Layer 3 of a small transformer language model trained on English Wikipedia (12 layers, counted from 0, width 96).
A neuron's activation on a vector x is SiLU(gate . x) times (in . x), where the dot is the dot product.

Input weights of the MLP neurons that the questions are about. A number n stands for (n - 500) times 0.0099.
n85 gate: 473 551 457 540 387 469 492 542 478 391 467 581 562 534 508 598 646 628 587 435 506 555 477 567 569 466 427 514 459 546 472 464 522 473 508 558 354 554 540 419 554 442 407 450 596 409 560 406 363 619 466 496 472 540 510 508 532 591 471 628 412 492 437 504 453 406 504 552 488 502 446 490 436 521 548 556 520 524 478 549 480 428 641 502 615 535 585 506 569 537 396 594 538 533 307 488
n109 gate: 418 515 437 530 507 549 558 488 463 425 498 568 490 602 515 507 475 495 483 434 516 432 498 456 454 572 477 463 488 419 507 520 530 420 556 532 464 512 490 505 538 471 522 578 585 457 498 498 559 444 578 581 497 452 600 403 532 461 508 548 507 601 502 544 450 442 448 559 443 502 495 470 508 527 524 551 453 448 392 467 490 467 446 520 551 565 443 471 511 387 638 481 699 442 565 584
n123 gate: 514 553 498 419 577 486 458 438 387 382 423 520 586 527 582 556 558 492 464 471 509 545 441 527 466 577 464 502 525 460 443 609 541 510 460 552 569 606 594 386 485 380 488 502 566 573 604 506 438 624 565 465 517 600 604 412 568 547 461 602 579 549 389 621 517 383 566 411 498 484 551 473 492 526 528 542 575 535 488 568 547 492 613 563 504 506 378 483 589 479 471 569 515 478 524 563
n171 gate: 442 507 492 589 549 550 567 520 402 514 552 396 482 431 572 546 629 490 455 515 485 433 542 495 518 607 472 514 473 411 451 577 478 472 495 429 464 547 579 540 526 562 464 527 574 497 529 357 454 510 539 440 443 542 485 468 512 436 508 459 474 432 527 540 481 463 509 478 341 440 510 462 500 502 428 564 583 558 457 560 522 528 500 498 622 447 611 509 477 451 416 533 468 464 426 585
n178 gate: 497 560 518 490 547 471 462 473 466 497 490 554 465 471 481 553 508 576 465 548 542 552 505 662 511 519 534 518 492 549 456 532 527 553 477 500 557 539 546 542 541 410 479 532 494 436 530 479 570 461 345 513 560 570 478 531 585 485 488 541 542 461 408 489 442 406 558 462 489 471 543 550 516 619 503 465 471 444 471 488 468 477 539 362 485 576 526 521 436 549 434 349 454 448 500 454
n188 gate: 477 379 419 483 508 450 449 559 490 665 523 359 481 456 556 486 520 468 532 490 473 470 540 505 490 552 611 554 502 581 627 466 505 492 582 529 588 369 282 490 380 513 495 522 485 520 461 523 436 977 493 495 473 404 468 502 413 518 514 545 437 540 502 495 542 471 331 636 397 433 432 657 519 550 523 468 527 515 592 539 478 415 550 397 437 534 446 547 457 419 612 512 441 542 533 528
n228 gate: 529 570 618 343 482 592 483 456 468 489 559 465 562 547 528 469 329 454 559 477 550 461 484 484 529 489 381 416 514 460 484 450 519 544 485 455 382 445 530 557 396 561 611 450 463 511 507 555 657 505 573 488 469 465 448 581 512 528 560 498 445 595 569 445 452 509 500 563 530 530 575 462 562 427 429 538 514 484 442 500 530 559 456 528 583 495 479 472 481 532 535 585 547 537 553 516
n231 gate: 495 601 497 497 459 446 396 480 502 531 412 538 503 489 473 526 587 555 436 506 486 539 486 502 470 449 492 488 448 521 505 479 511 556 421 506 500 652 468 471 478 421 486 515 595 465 449 464 425 505 576 506 474 618 520 520 557 531 491 510 528 582 445 587 464 644 521 394 522 460 502 473 506 490 530 503 440 578 477 517 505 434 526 468 420 516 498 495 471 585 564 510 426 562 480 560
n236 gate: 595 542 466 489 527 556 544 506 317 530 420 440 568 466 535 544 481 477 535 526 440 443 441 455 496 390 327 599 479 506 417 496 502 486 572 368 466 509 550 540 444 445 616 413 440 462 461 657 385 523 524 551 578 598 531 533 567 506 507 470 470 437 430 542 468 489 425 543 498 459 456 405 485 482 521 421 476 538 481 560 455 443 521 543 558 531 414 491 515 547 587 394 476 525 455 597
n343 gate: 462 510 541 529 472 521 498 419 521 566 477 603 503 461 483 445 447 517 490 507 497 533 444 445 543 460 535 435 373 575 534 384 484 537 422 529 430 480 503 466 489 421 490 517 441 493 474 517 526 509 500 406 491 468 480 527 519 428 579 612 512 629 554 472 509 500 594 565 526 569 435 520 666 563 516 510 497 502 569 369 573 452 424 574 598 523 510 483 428 512 464 420 624 557 533 463
n361 gate: 487 450 594 452 424 498 507 514 504 512 493 513 577 569 367 525 404 521 416 488 512 507 562 509 449 463 399 497 539 478 409 472 521 491 507 509 581 469 552 497 534 473 437 387 526 414 636 581 509 537 522 616 517 419 445 543 497 425 407 557 488 488 507 551 573 464 541 389 535 568 456 520 438 624 565 418 535 489 456 505 570 465 588 498 490 568 488 606 447 490 505 587 495 591 456 530
n439 gate: 492 454 486 529 555 398 486 453 544 491 487 500 350 576 568 505 500 516 530 522 535 540 612 473 511 404 467 589 558 421 505 546 542 547 551 470 551 433 582 536 395 535 556 534 533 446 477 546 439 539 450 431 527 539 590 584 518 591 481 457 553 574 589 509 495 428 491 556 451 629 620 431 452 467 530 495 466 493 411 507 546 351 456 602 459 521 525 558 509 626 529 429 585 431 597 520
n468 gate: 438 567 465 460 502 477 526 500 389 435 404 565 441 571 462 464 446 415 553 433 587 537 536 488 597 460 515 500 532 446 428 388 463 587 594 516 601 603 510 490 585 495 505 478 641 521 483 502 443 463 429 467 438 528 543 533 544 429 468 470 456 452 567 548 491 342 590 575 493 511 477 560 445 542 484 483 486 477 449 616 475 471 481 519 442 437 563 523 498 566 448 456 591 578 525 537
n469 gate: 460 507 447 448 450 418 455 452 372 509 468 564 469 495 382 471 403 463 481 456 479 470 405 557 512 500 495 470 429 406 614 484 606 496 401 526 479 621 509 419 584 539 394 497 498 399 442 486 446 378 517 525 449 530 469 550 486 531 529 475 471 462 553 466 468 486 460 496 582 528 502 560 538 441 493 361 518 528 509 485 443 362 516 407 538 521 509 590 503 461 411 398 551 459 489 532
n485 gate: 414 436 525 533 559 489 552 467 597 484 404 546 471 458 531 539 572 454 476 466 599 477 475 481 444 614 454 551 592 453 409 415 526 520 643 576 479 565 502 486 449 516 446 597 572 470 476 417 460 496 460 526 618 503 529 536 568 469 477 495 452 365 539 493 428 597 592 516 537 553 559 442 541 522 440 429 483 512 514 566 572 513 493 493 440 527 537 514 398 448 424 449 448 523 621 548
n508 gate: 484 531 397 566 494 596 566 529 538 396 457 595 528 551 521 507 532 362 449 360 392 417 564 550 593 477 583 567 544 391 464 558 441 486 510 472 576 575 439 581 445 459 593 415 636 602 424 535 517 523 509 415 441 317 478 541 523 538 516 578 533 529 456 491 450 538 484 494 379 427 486 504 508 460 445 487 405 535 517 546 485 478 477 525 496 520 546 437 489 448 564 485 487 644 479 510
n538 gate: 448 622 438 573 467 536 431 455 487 400 438 520 661 543 430 517 541 480 549 504 567 411 500 545 439 459 544 548 504 498 646 544 504 619 585 569 460 590 562 463 485 588 453 482 484 500 555 513 500 551 511 469 466 546 509 493 500 640 594 497 453 531 540 523 354 500 474 504 414 504 617 488 563 378 509 527 548 478 484 373 487 448 538 471 493 505 511 486 434 505 419 505 575 540 433 491
n547 gate: 444 507 470 432 523 481 462 481 410 369 533 505 397 509 407 458 440 521 475 422 524 479 526 517 520 495 492 528 437 466 419 449 460 509 534 522 510 552 495 536 556 563 428 580 505 523 527 535 548 505 600 514 601 474 478 605 609 502 510 477 507 568 493 633 554 495 418 486 445 545 597 576 459 498 443 548 448 588 479 540 644 469 472 515 565 585 574 395 419 419 401 447 503 458 509 461
n85 in: 483 593 346 399 465 518 383 488 462 540 461 509 459 502 543 463 566 582 580 468 520 595 504 504 525 460 339 546 639 498 455 429 592 508 450 397 459 467 464 422 504 545 598 498 552 541 468 512 426 492 494 401 544 579 576 628 552 569 494 571 510 415 494 477 514 399 451 456 516 368 476 600 510 510 535 429 580 671 456 430 426 431 530 450 570 527 630 562 568 581 561 527 468 502 439 488
n109 in: 464 574 518 620 475 510 445 514 486 549 591 469 425 436 503 539 338 486 556 465 505 476 465 484 539 533 495 455 399 543 429 497 507 518 552 633 505 458 426 495 586 481 476 541 437 525 522 516 560 439 572 460 538 507 480 549 462 471 608 488 474 514 530 594 469 406 480 500 461 373 456 569 512 460 509 478 538 460 491 429 530 451 420 502 588 483 483 386 542 440 573 545 671 488 509 588
n123 in: 422 457 550 358 417 432 481 535 461 459 403 589 441 444 572 532 508 414 565 531 447 482 455 516 431 577 498 566 641 492 527 638 508 528 480 504 618 553 485 397 490 478 539 601 465 417 619 649 540 580 513 566 454 487 568 529 446 458 452 467 541 520 393 532 514 448 634 500 535 502 516 496 532 535 452 548 398 471 444 492 516 553 492 533 383 496 628 399 562 571 454 580 438 465 580 545
n171 in: 508 450 491 549 443 482 449 451 561 466 571 570 492 508 492 485 411 567 486 563 452 495 377 577 502 565 478 530 514 456 484 495 556 464 389 551 463 514 411 525 505 472 541 491 540 445 465 393 573 503 475 460 513 468 558 520 490 485 509 515 442 516 503 407 484 429 441 560 454 623 521 498 566 439 526 503 432 495 473 593 524 603 534 486 399 607 475 502 469 528 541 525 465 498 650 565
n178 in: 435 532 480 531 445 524 526 491 486 537 370 515 478 426 473 488 455 610 475 483 542 415 467 512 470 481 475 590 430 526 539 529 439 462 484 444 428 444 560 429 511 324 535 587 537 624 498 482 595 453 459 547 442 527 444 610 536 464 505 541 535 516 608 406 498 505 507 552 536 594 548 554 542 470 507 474 466 481 516 421 509 462 486 411 454 537 415 600 473 593 401 515 447 566 409 509
n188 in: 452 613 463 568 503 505 521 457 516 455 494 583 484 494 411 505 535 486 561 452 531 497 510 474 441 473 455 513 514 508 359 469 500 503 474 473 505 570 543 513 466 479 470 475 526 417 483 553 532 250 533 494 465 440 517 517 463 508 511 456 534 612 529 478 541 459 543 436 527 522 425 433 599 423 505 513 508 468 490 410 563 513 577 549 426 523 487 567 556 452 470 514 483 500 444 542
n228 in: 533 539 576 522 495 451 517 502 561 456 521 531 515 477 505 542 456 488 538 441 569 410 507 507 603 463 399 547 503 490 488 528 380 564 451 522 464 378 532 505 536 469 570 526 613 598 573 456 532 614 502 458 485 483 503 490 530 467 586 452 633 497 642 543 554 505 545 597 483 402 491 507 518 389 554 465 565 407 544 464 564 553 554 432 505 502 463 435 505 536 593 513 490 515 529 526
n231 in: 518 493 516 507 607 527 492 485 457 419 415 495 456 534 555 505 452 611 505 534 488 485 491 447 412 522 533 524 440 421 361 461 416 363 463 519 533 530 493 547 570 521 446 557 488 383 535 503 544 543 537 495 574 510 448 445 536 477 434 510 550 519 555 546 556 601 530 568 517 490 540 525 552 526 644 438 473 503 562 502 570 649 509 483 445 545 439 529 480 564 547 508 497 655 578 474
n236 in: 614 452 554 549 570 466 502 542 473 484 430 500 616 379 477 520 548 397 503 443 486 504 555 548 491 394 486 541 379 591 443 432 574 571 535 531 554 472 505 645 434 520 602 439 484 495 530 602 482 466 585 482 456 500 396 484 525 425 468 493 441 362 429 462 535 559 375 525 523 482 520 433 495 530 505 540 504 514 443 558 489 469 480 523 482 476 398 539 498 464 566 554 403 534 416 511
n343 in: 548 606 496 442 573 469 493 423 528 557 474 533 576 522 502 496 440 563 561 642 392 522 440 577 559 515 495 515 487 466 527 437 520 559 477 509 485 579 554 540 599 502 529 596 563 455 540 442 474 494 433 452 527 547 579 572 515 445 514 510 507 547 583 488 412 638 547 520 582 576 547 547 525 560 545 610 659 474 406 521 602 511 506 535 445 550 414 509 643 608 422 516 531 522 480 422
n361 in: 480 468 563 531 419 379 537 544 399 445 602 470 535 489 502 550 429 541 438 400 536 520 484 509 476 509 485 530 504 470 490 463 509 463 522 488 367 471 484 571 646 432 459 526 361 417 498 482 669 350 409 443 572 493 457 495 466 445 498 530 448 462 594 457 532 465 464 533 488 553 442 597 559 531 549 446 496 468 406 526 498 450 436 554 535 531 553 587 488 486 470 439 604 539 473 487
n439 in: 401 506 462 529 494 369 437 405 592 500 413 502 381 507 518 417 498 472 496 489 471 537 680 403 437 441 570 561 609 414 548 542 507 540 623 454 602 504 563 529 412 549 435 460 537 380 539 464 446 515 489 431 410 596 520 526 554 611 463 475 574 570 538 547 509 524 452 550 459 638 523 482 407 496 504 502 504 483 453 435 543 426 487 550 394 556 543 480 524 570 496 464 535 545 545 492
n468 in: 541 504 455 439 485 473 486 541 527 462 429 549 475 532 449 509 435 377 585 435 549 525 498 495 565 556 601 520 531 493 523 381 422 587 584 472 673 602 471 542 636 454 477 466 631 598 512 469 432 405 452 484 525 448 558 578 536 423 490 418 469 436 602 446 500 484 561 514 475 401 483 475 486 593 548 507 468 493 444 535 456 468 529 579 502 427 597 471 498 505 408 465 597 545 482 496
n469 in: 519 626 535 534 463 404 480 541 455 485 526 498 615 352 534 439 518 480 551 638 454 556 491 552 493 550 516 416 429 509 440 401 329 519 489 452 553 521 461 426 537 533 531 461 473 482 432 545 439 520 465 473 480 523 526 428 532 453 478 485 414 456 409 521 505 557 415 430 534 486 498 514 535 579 489 458 496 449 453 580 419 491 547 432 493 470 513 468 531 490 596 526 677 485 351 558
n485 in: 494 496 580 506 535 498 466 542 683 460 510 551 466 519 507 509 441 370 466 603 507 445 525 437 570 527 511 561 500 464 474 537 502 510 553 519 487 411 449 517 586 510 407 629 403 677 453 467 475 390 511 534 532 385 441 548 557 478 435 424 467 400 525 483 447 491 586 534 551 597 649 431 491 526 514 395 447 502 525 496 569 470 548 523 459 537 470 587 439 526 494 432 504 559 633 376
n508 in: 534 451 487 485 536 619 542 533 457 425 427 502 485 521 462 618 510 512 500 584 470 486 512 455 538 531 440 512 349 580 624 471 500 590 448 544 486 565 494 553 602 443 324 496 463 379 533 370 558 478 481 436 523 525 454 559 519 381 480 478 653 488 445 581 537 613 582 529 479 496 593 521 433 455 420 594 527 480 516 419 422 439 484 477 524 494 475 455 640 401 425 476 566 475 392 468
n538 in: 563 495 519 544 547 532 606 639 487 430 562 555 449 521 469 521 550 376 507 513 495 511 569 366 517 528 595 445 489 496 468 482 534 502 478 496 439 467 537 446 490 466 475 626 419 562 445 496 484 374 662 419 505 521 617 551 578 567 581 480 531 572 583 495 480 472 507 582 502 588 480 545 554 498 572 595 534 547 471 543 590 480 480 383 428 500 472 488 488 454 484 550 457 457 587 482
n547 in: 556 523 467 443 559 457 401 469 411 372 488 466 545 594 542 429 467 459 525 483 415 428 490 643 571 513 532 413 467 464 593 551 498 546 396 452 432 521 513 538 512 525 596 648 539 421 496 576 561 484 637 452 523 412 370 489 625 502 557 423 551 564 475 552 423 607 579 496 563 587 473 504 577 485 449 511 485 558 370 554 479 510 546 483 509 535 494 442 434 500 623 444 498 580 459 535

Each question shows a token from some text and the vector x that enters the MLP there. A number n stands for (n - 500) times 0.0039.

"- ": 438 650 563 526 436 497 412 443 567 597 459 382 474 470 665 492 563 539 448 554 461 563 395 460 600 447 463 243 644 517 436 474 432 565 436 540 537 498 508 616 377 625 527 507 412 646 433 422 628 253 420 595 356 317 500 496 473 496 339 379 677 589 539 499 568 472 421 413 500 507 438 450 482 310 556 499 446 408 704 487 612 495 464 602 452 526 417 471 487 448 445 516 516 434 418 510
Which of these neurons fires most? n228

". ": 471 669 464 471 390 477 439 376 454 464 325 350 455 508 428 340 555 462 558 455 655 500 500 549 508 692 438 421 492 469 391 522 478 433 402 551 563 486 561 604 452 487 460 500 473 489 495 527 406 219 532 456 570 311 484 406 467 519 454 410 465 538 528 524 480 432 298 451 568 463 499 586 596 360 509 471 460 353 491 459 564 442 635 547 302 437 481 578 520 414 405 521 623 541 456 506
The two highest activations, in order: n469, n468

"ke ": 479 616 364 596 476 644 442 468 521 508 322 482 426 527 455 612 514 472 668 466 564 415 586 500 397 536 582 544 585 601 372 539 556 505 381 419 537 464 557 423 542 584 476 483 548 388 445 438 470 258 359 544 480 395 588 557 421 563 362 400 386 680 455 375 673 352 540 491 492 544 423 314 470 388 554 641 502 443 637 491 550 719 583 499 248 580 449 608 502 512 478 423 451 513 370 489
Which of these neurons fires most? n468

"| ": 483 519 558 412 581 580 466 394 522 607 381 428 458 490 594 522 512 469 630 433 503 548 451 535 493 456 485 420 476 556 401 435 503 471 424 604 431 437 495 542 361 475 488 493 495 526 418 531 508 226 560 457 581 439 486 316 399 472 536 339 516 625 362 487 420 441 339 554 572 504 316 417 636 396 426 367 632 368 485 427 529 388 363 545 275 568 494 562 544 566 420 426 530 493 520 443
The most active neuron and its activation: n236, at about 1.6

"202": 333 519 440 588 545 477 482 408 610 453 445 391 344 596 454 572 394 435 646 486 747 571 424 628 517 587 445 557 458 490 434 548 465 516 339 407 497 380 610 440 372 403 426 557 337 509 483 441 510 471 507 708 657 375 553 365 435 745 376 194 563 370 436 373 525 646 479 583 581 393 424 419 449 342 516 552 478 480 596 430 475 520 693 603 238 427 406 369 448 641 558 331 405 596 261 353
Which of these neurons fires most? n485

"and ": 557 529 569 492 517 511 437 478 572 478 563 550 595 475 405 573 533 376 685 514 511 524 412 454 418 550 482 564 502 485 314 463 478 534 417 661 546 598 413 361 398 479 456 592 452 564 599 436 479 221 472 561 536 250 574 494 547 433 369 342 451 675 499 601 563 510 429 655 508 515 569 423 512 321 565 496 511 475 509 613 595 555 558 638 303 388 438 582 510 436 511 535 286 520 440 485
The most active neuron and its activation: n485, at about 14

"14 ": 510 583 573 568 529 510 521 510 438 481 368 549 432 687 490 575 598 479 720 510 532 569 528 517 221 386 505 584 460 652 266 493 463 492 391 542 545 573 571 658 487 555 533 635 428 493 435 480 565 303 487 542 675 382 421 512 434 634 505 382 646 374 514 449 607 427 470 634 553 440 339 322 507 527 481 467 475 533 631 453 637 389 583 503 248 515 387 609 492 323 538 460 509 638 256 557
The most active neuron and its activation: n236, at about 14

"ake ": 471 566 330 572 407 586 448 458 489 568 336 492 457 418 515 582 471 491 543 483 576 420 584 522 301 667 538 583 506 526 341 487 535 570 335 496 494 446 634 559 545 462 473 507 578 355 462 441 548 227 439 514 510 337 445 597 348 465 357 417 454 653 444 243 650 510 497 476 498 505 506 463 511 393 654 518 559 422 556 516 651 567 611 365 281 618 487 507 452 485 504 492 592 403 450 460
The two highest activations, in order: n178, n361

"the ": 599 685 478 593 587 588 456 463 511 509 558 417 355 544 595 463 487 471 466 442 519 537 529 497 482 485 449 517 480 521 477 370 386 568 394 689 562 633 649 542 357 466 503 467 523 361 547 462 413 246 466 604 552 135 543 486 391 393 411 434 523 600 477 440 502 454 395 605 502 466 423 500 442 516 398 576 399 557 552 413 560 595 480 484 359 508 461 562 466 496 508 440 409 551 460 400
The two highest activations, in order: n508, n468

"7 ": 448 521 550 526 524 609 457 524 455 441 423 406 332 591 500 572 454 514 727 505 575 577 586 373 336 389 471 635 450 602 347 511 487 498 360 642 591 506 674 641 533 432 599 530 377 460 455 567 610 277 424 582 679 418 428 625 365 557 349 311 593 492 528 424 595 390 395 656 540 436 390 562 432 430 549 419 434 478 747 432 548 492 538 570 308 608 358 514 489 391 527 504 561 604 433 371
Which of these neurons fires most? n361

"his ": 562 667 504 568 459 415 381 481 437 537 509 586 374 539 598 448 381 467 452 423 327 425 514 545 427 472 363 588 546 499 380 448 400 511 349 510 568 612 766 603 426 505 472 529 565 439 576 369 512 307 564 512 565 326 472 544 402 616 482 277 486 767 431 477 549 487 449 611 266 433 403 501 562 467 383 491 441 566 609 426 578 584 446 497 349 505 610 567 551 451 507 493 483 653 508 495
Which of these neurons fires most? n547

"|": 518 522 652 660 495 509 496 420 494 586 342 542 438 440 548 531 571 487 601 533 637 566 428 521 422 746 487 591 500 539 443 474 438 499 270 513 428 424 706 511 442 591 398 524 343 540 478 586 623 385 495 472 480 396 541 537 553 526 344 416 791 629 437 433 452 434 294 695 584 373 375 477 645 407 599 617 545 223 378 567 640 345 545 591 362 589 350 551 447 691 463 560 518 529 463 524
The three highest activations, in order: n343, n178, n228

"t ": 397 584 373 480 470 466 432 314 408 438 427 534 329 461 486 685 476 512 653 484 539 417 486 492 304 458 563 555 502 751 303 411 564 479 342 408 490 560 608 451 487 506 338 505 544 495 469 467 495 272 379 535 611 329 613 564 528 444 329 387 554 621 508 396 659 556 498 335 542 567 485 544 584 412 498 612 503 498 460 555 544 617 550 523 377 670 468 616 465 350 465 484 560 435 576 608
The three highest activations, in order: n178, n231, n361

"State ": 514 537 376 583 591 493 389 471 439 328 483 436 318 505 380 502 506 458 776 431 552 441 452 439 512 532 458 597 614 625 517 417 399 565 407 477 393 556 638 593 519 598 567 498 577 551 362 641 620 306 488 386 527 400 555 434 240 571 442 301 506 532 480 475 606 368 514 547 530 562 540 506 484 338 407 654 644 413 483 374 461 530 611 484 336 628 451 587 493 372 558 399 353 491 368 378
The two highest activations, in order: n538, n547

"In ": 352 540 669 536 414 391 521 540 412 497 397 518 403 568 539 473 526 567 486 500 359 374 416 523 335 594 553 598 443 637 414 531 519 512 441 616 508 692 645 411 295 598 523 429 467 583 620 547 472 329 457 494 430 278 476 403 322 561 297 405 562 617 341 639 464 409 452 523 494 348 522 519 678 413 515 574 548 407 447 434 619 455 509 634 263 573 374 513 560 511 476 589 677 568 350 534
Which of these neurons fires most? n123

"o ": 537 656 429 666 534 605 574 505 444 534 438 323 409 469 492 548 519 454 623 518 559 458 564 448 500 624 549 676 521 571 323 566 560 443 381 427 480 494 573 467 524 492 453 452 474 375 457 467 571 271 390 438 451 453 566 603 322 476 411 365 547 695 501 437 628 391 614 543 619 531 418 345 600 353 542 591 691 352 656 513 486 558 474 535 390 684 531 658 434 452 459 475 465 478 345 540
Which of these neurons fires most? n171

"ope ": 594 576 448 660 524 581 452 434 425 592 398 442 501 438 466 499 405 474 724 483 432 382 372 469 518 574 515 508 513 525 219 560 423 573 461 474 455 542 587 509 430 369 483 391 620 563 436 512 522 331 335 403 498 303 607 613 274 627 445 346 561 662 455 363 639 443 407 356 456 610 461 479 442 365 567 525 781 485 706 431 457 432 523 568 453 548 409 520 490 385 548 519 444 498 530 579
Which of these neurons fires most? n547

"he ": 505 537 372 677 376 480 552 392 492 598 499 399 450 525 605 426 489 506 561 548 487 470 364 367 510 532 489 457 390 594 277 545 522 550 374 550 453 549 737 577 366 633 384 492 278 444 628 374 565 347 560 637 421 505 599 527 442 557 441 336 465 697 376 407 651 494 410 455 377 478 346 444 613 398 555 424 482 372 539 470 628 474 569 608 312 354 449 568 508 401 476 478 653 586 390 576
Which of these neurons fires most? n109

"Kr": 564 545 433 567 503 411 583 601 584 500 416 208 247 605 545 493 599 601 541 626 627 535 469 557 509 429 650 577 582 660 365 469 322 510 430 333 392 455 500 504 535 630 456 603 422 606 579 472 387 612 624 513 519 498 481 415 388 663 503 297 478 689 459 448 544 549 436 893 508 335 320 415 421 487 512 405 465 409 416 409 547 504 599 455 231 467 424 557 556 507 508 311 504 373 494 400
Which of these neurons fires most? n439

"181": 475 542 523 664 435 302 498 445 559 433 341 369 344 702 517 599 561 693 736 378 488 633 400 603 507 624 371 462 462 556 527 449 399 496 218 471 605 448 548 559 403 442 458 656 378 618 433 504 436 541 602 506 676 386 604 372 410 653 507 228 530 511 463 394 512 586 443 624 643 526 447 349 419 383 488 503 452 448 639 452 523 579 570 688 335 510 472 458 505 407 542 236 510 659 511 448
Which of these neurons fires most? n231

", ": 426 518 316 497 487 501 493 520 543 439 406 235 501 521 556 429 544 497 532 538 576 539 559 592 450 501 355 571 521 564 330 547 543 504 339 556 411 576 581 486 469 507 503 558 466 519 467 389 455 188 482 403 582 361 531 393 530 409 433 433 507 704 424 571 394 434 425 536 576 506 463 505 527 334 642 538 533 455 536 489 488 429 576 432 500 483 430 516 574 455 553 514 412 524 351 565
Which of these neurons fires most? n85

"\n": 464 557 556 417 512 612 472 508 581 572 294 587 436 525 553 315 552 504 568 395 626 579 426 598 603 589 470 525 539 519 435 550 498 368 428 585 565 494 469 626 428 460 398 403 549 501 484 535 384 221 486 501 431 389 497 559 476 437 584 225 525 503 431 409 417 506 407 445 599 545 373 498 601 444 529 522 578 410 402 457 517 523 488 520 349 379 443 514 388 482 453 537 593 351 586 483
Which of these neurons fires most? n468

"Alexand": 525 620 500 302 404 301 593 494 532 532 414 375 489 591 628 641 470 448 402 451 576 488 559 576 379 782 603 556 724 691 498 564 442 544 365 456 448 452 535 582 445 494 547 541 527 674 587 425 431 521 512 414 583 366 513 508 341 687 513 364 569 661 401 290 635 575 308 892 487 570 583 542 556 365 595 386 734 327 602 512 541 343 547 401 471 421 592 570 646 506 590 515 457 498 443 501
The two highest activations, in order: n228, n439

"Polish ": 420 691 413 446 398 537 525 537 383 427 464 469 234 615 566 435 489 517 548 460 604 506 356 406 429 463 364 490 540 547 457 510 458 531 442 265 522 560 630 666 465 602 505 382 485 589 589 502 631 330 490 526 480 372 427 582 385 522 425 331 549 739 494 553 691 492 555 713 432 510 498 360 512 367 462 535 563 326 617 449 643 471 506 495 372 434 538 621 495 369 523 650 482 527 295 472
Which of these neurons fires most? n228

"Pre": 591 509 490 536 470 479 544 428 577 467 575 374 433 542 585 431 411 540 551 508 316 510 488 657 393 671 541 528 715 650 426 595 391 439 447 474 463 421 431 554 368 582 432 638 508 680 538 312 557 532 490 458 581 349 495 628 298 483 330 323 520 611 362 624 541 468 430 609 384 268 388 419 495 447 511 493 595 633 374 372 589 286 548 384 314 346 432 738 247 574 438 394 589 421 449 477
The three highest activations, in order: n171, n188, n236

") ": 434 581 413 667 643 618 463 459 444 570 384 342 502 429 478 450 414 438 760 561 586 516 492 484 328 549 399 560 542 450 374 528 510 528 398 418 430 567 521 527 529 472 525 466 448 579 453 468 426 227 567 504 591 434 495 470 448 532 304 472 405 585 513 439 516 562 331 556 612 504 307 414 513 437 602 571 510 395 478 523 538 482 507 483 294 552 547 592 599 389 558 458 629 481 328 410
Which of these neurons fires most? n236

"200 ": 481 574 344 548 521 500 430 440 452 379 430 504 324 603 505 481 494 536 730 397 525 665 472 548 286 492 522 578 292 592 402 435 405 536 334 514 462 504 572 664 374 592 586 656 474 467 422 537 563 320 517 642 653 383 418 625 455 575 459 252 633 477 463 585 529 465 547 549 495 460 412 339 470 467 549 540 475 567 540 593 688 398 720 370 214 387 409 555 591 489 558 499 527 563 312 464
The three highest activations, in order: n547, n231, n236

"192": 470 549 424 629 502 336 425 431 572 442 438 374 381 637 469 520 412 625 623 410 699 579 351 626 376 603 442 497 499 627 489 560 426 502 240 471 583 507 486 627 322 469 477 556 267 549 484 417 412 490 548 577 741 302 571 297 474 656 501 291 524 376 436 301 552 634 538 610 603 531 496 311 486 297 519 613 489 468 613 415 500 529 535 578 310 455 484 348 484 583 592 340 492 604 388 500
Which of these neurons fires most? n231

"lead ": 482 556 331 595 475 583 440 393 476 418 540 485 314 374 596 650 369 527 597 443 582 493 565 483 384 520 578 480 500 461 340 519 460 399 476 541 434 462 572 656 407 559 348 500 518 459 381 398 629 323 498 479 464 392 526 656 464 433 390 466 608 513 525 504 600 381 576 525 509 456 426 440 629 350 487 632 514 474 394 572 685 525 678 473 143 561 515 774 524 437 585 558 529 474 478 615
Which of these neurons fires most? n171

"201": 465 532 474 638 541 502 462 468 590 471 420 458 340 732 546 565 387 589 670 460 620 597 422 648 596 628 400 455 477 468 485 471 469 427 319 426 476 377 574 472 306 443 426 570 340 587 487 511 482 474 540 547 548 468 596 289 353 610 464 143 603 417 506 381 422 628 525 583 625 435 377 391 514 381 492 619 579 472 668 478 524 491 608 649 193 493 430 481 451 597 522 241 423 605 306 333
Which of these neurons fires most? n469

"(": 375 465 443 555 371 591 460 445 553 488 520 311 458 531 533 466 432 596 406 435 405 596 392 462 554 417 463 517 605 690 523 519 478 391 473 509 561 572 515 692 493 607 525 598 366 526 573 566 492 250 574 360 461 354 544 408 502 454 303 445 613 632 432 584 463 361 518 715 668 549 350 512 486 431 501 555 630 445 522 459 509 583 535 551 380 488 233 553 510 480 387 400 414 458 410 437
The most active neuron and its activation: n469, at about 1

"0 ": 450 573 538 421 536 637 523 297 511 385 447 414 411 589 540 616 423 694 728 483 549 627 409 439 287 473 506 593 479 632 518 461 488 500 345 598 465 480 632 634 495 515 551 544 388 499 414 596 589 303 495 507 524 439 429 473 460 507 442 402 709 430 408 481 511 398 532 709 579 606 279 569 448 422 614 546 472 401 682 424 530 479 488 613 274 529 399 779 575 401 509 381 523 532 526 466
The two highest activations, in order: n178, n343

"studied ": 380 508 475 538 493 536 494 568 561 340 408 582 451 670 562 549 511 479 532 371 475 490 525 501 512 401 435 398 498 669 154 358 541 455 441 380 613 618 482 670 325 526 414 386 413 583 588 554 492 353 562 573 392 314 417 626 409 462 440 284 613 621 447 428 579 443 520 508 427 516 447 568 585 315 613 555 570 384 418 493 532 398 643 367 429 475 606 525 636 375 537 476 477 503 477 540
Which of these neurons fires most? n508

"6 ": 458 518 504 495 469 670 536 411 417 400 439 462 365 648 575 590 429 505 786 481 616 573 569 396 220 446 490 676 443 580 411 481 499 423 338 605 533 464 709 601 499 516 566 608 404 497 508 503 530 289 426 583 664 365 415 580 411 529 378 309 625 477 525 487 578 404 421 677 556 442 375 496 497 448 601 444 457 466 699 561 460 518 544 602 221 593 323 547 544 380 474 524 509 560 371 478
The three highest activations, in order: n236, n361, n469

"1 ": 417 570 588 470 482 663 527 348 513 430 462 479 397 577 563 621 405 648 774 479 600 546 467 492 317 395 532 620 445 631 506 614 524 489 344 542 517 482 661 647 418 512 564 500 369 492 445 480 637 310 450 515 496 384 462 475 430 465 443 421 714 457 410 427 546 366 441 623 536 584 282 536 522 541 665 520 560 457 674 464 494 416 431 661 276 509 373 726 542 441 476 387 437 553 472 498
Which of these neurons fires most? n178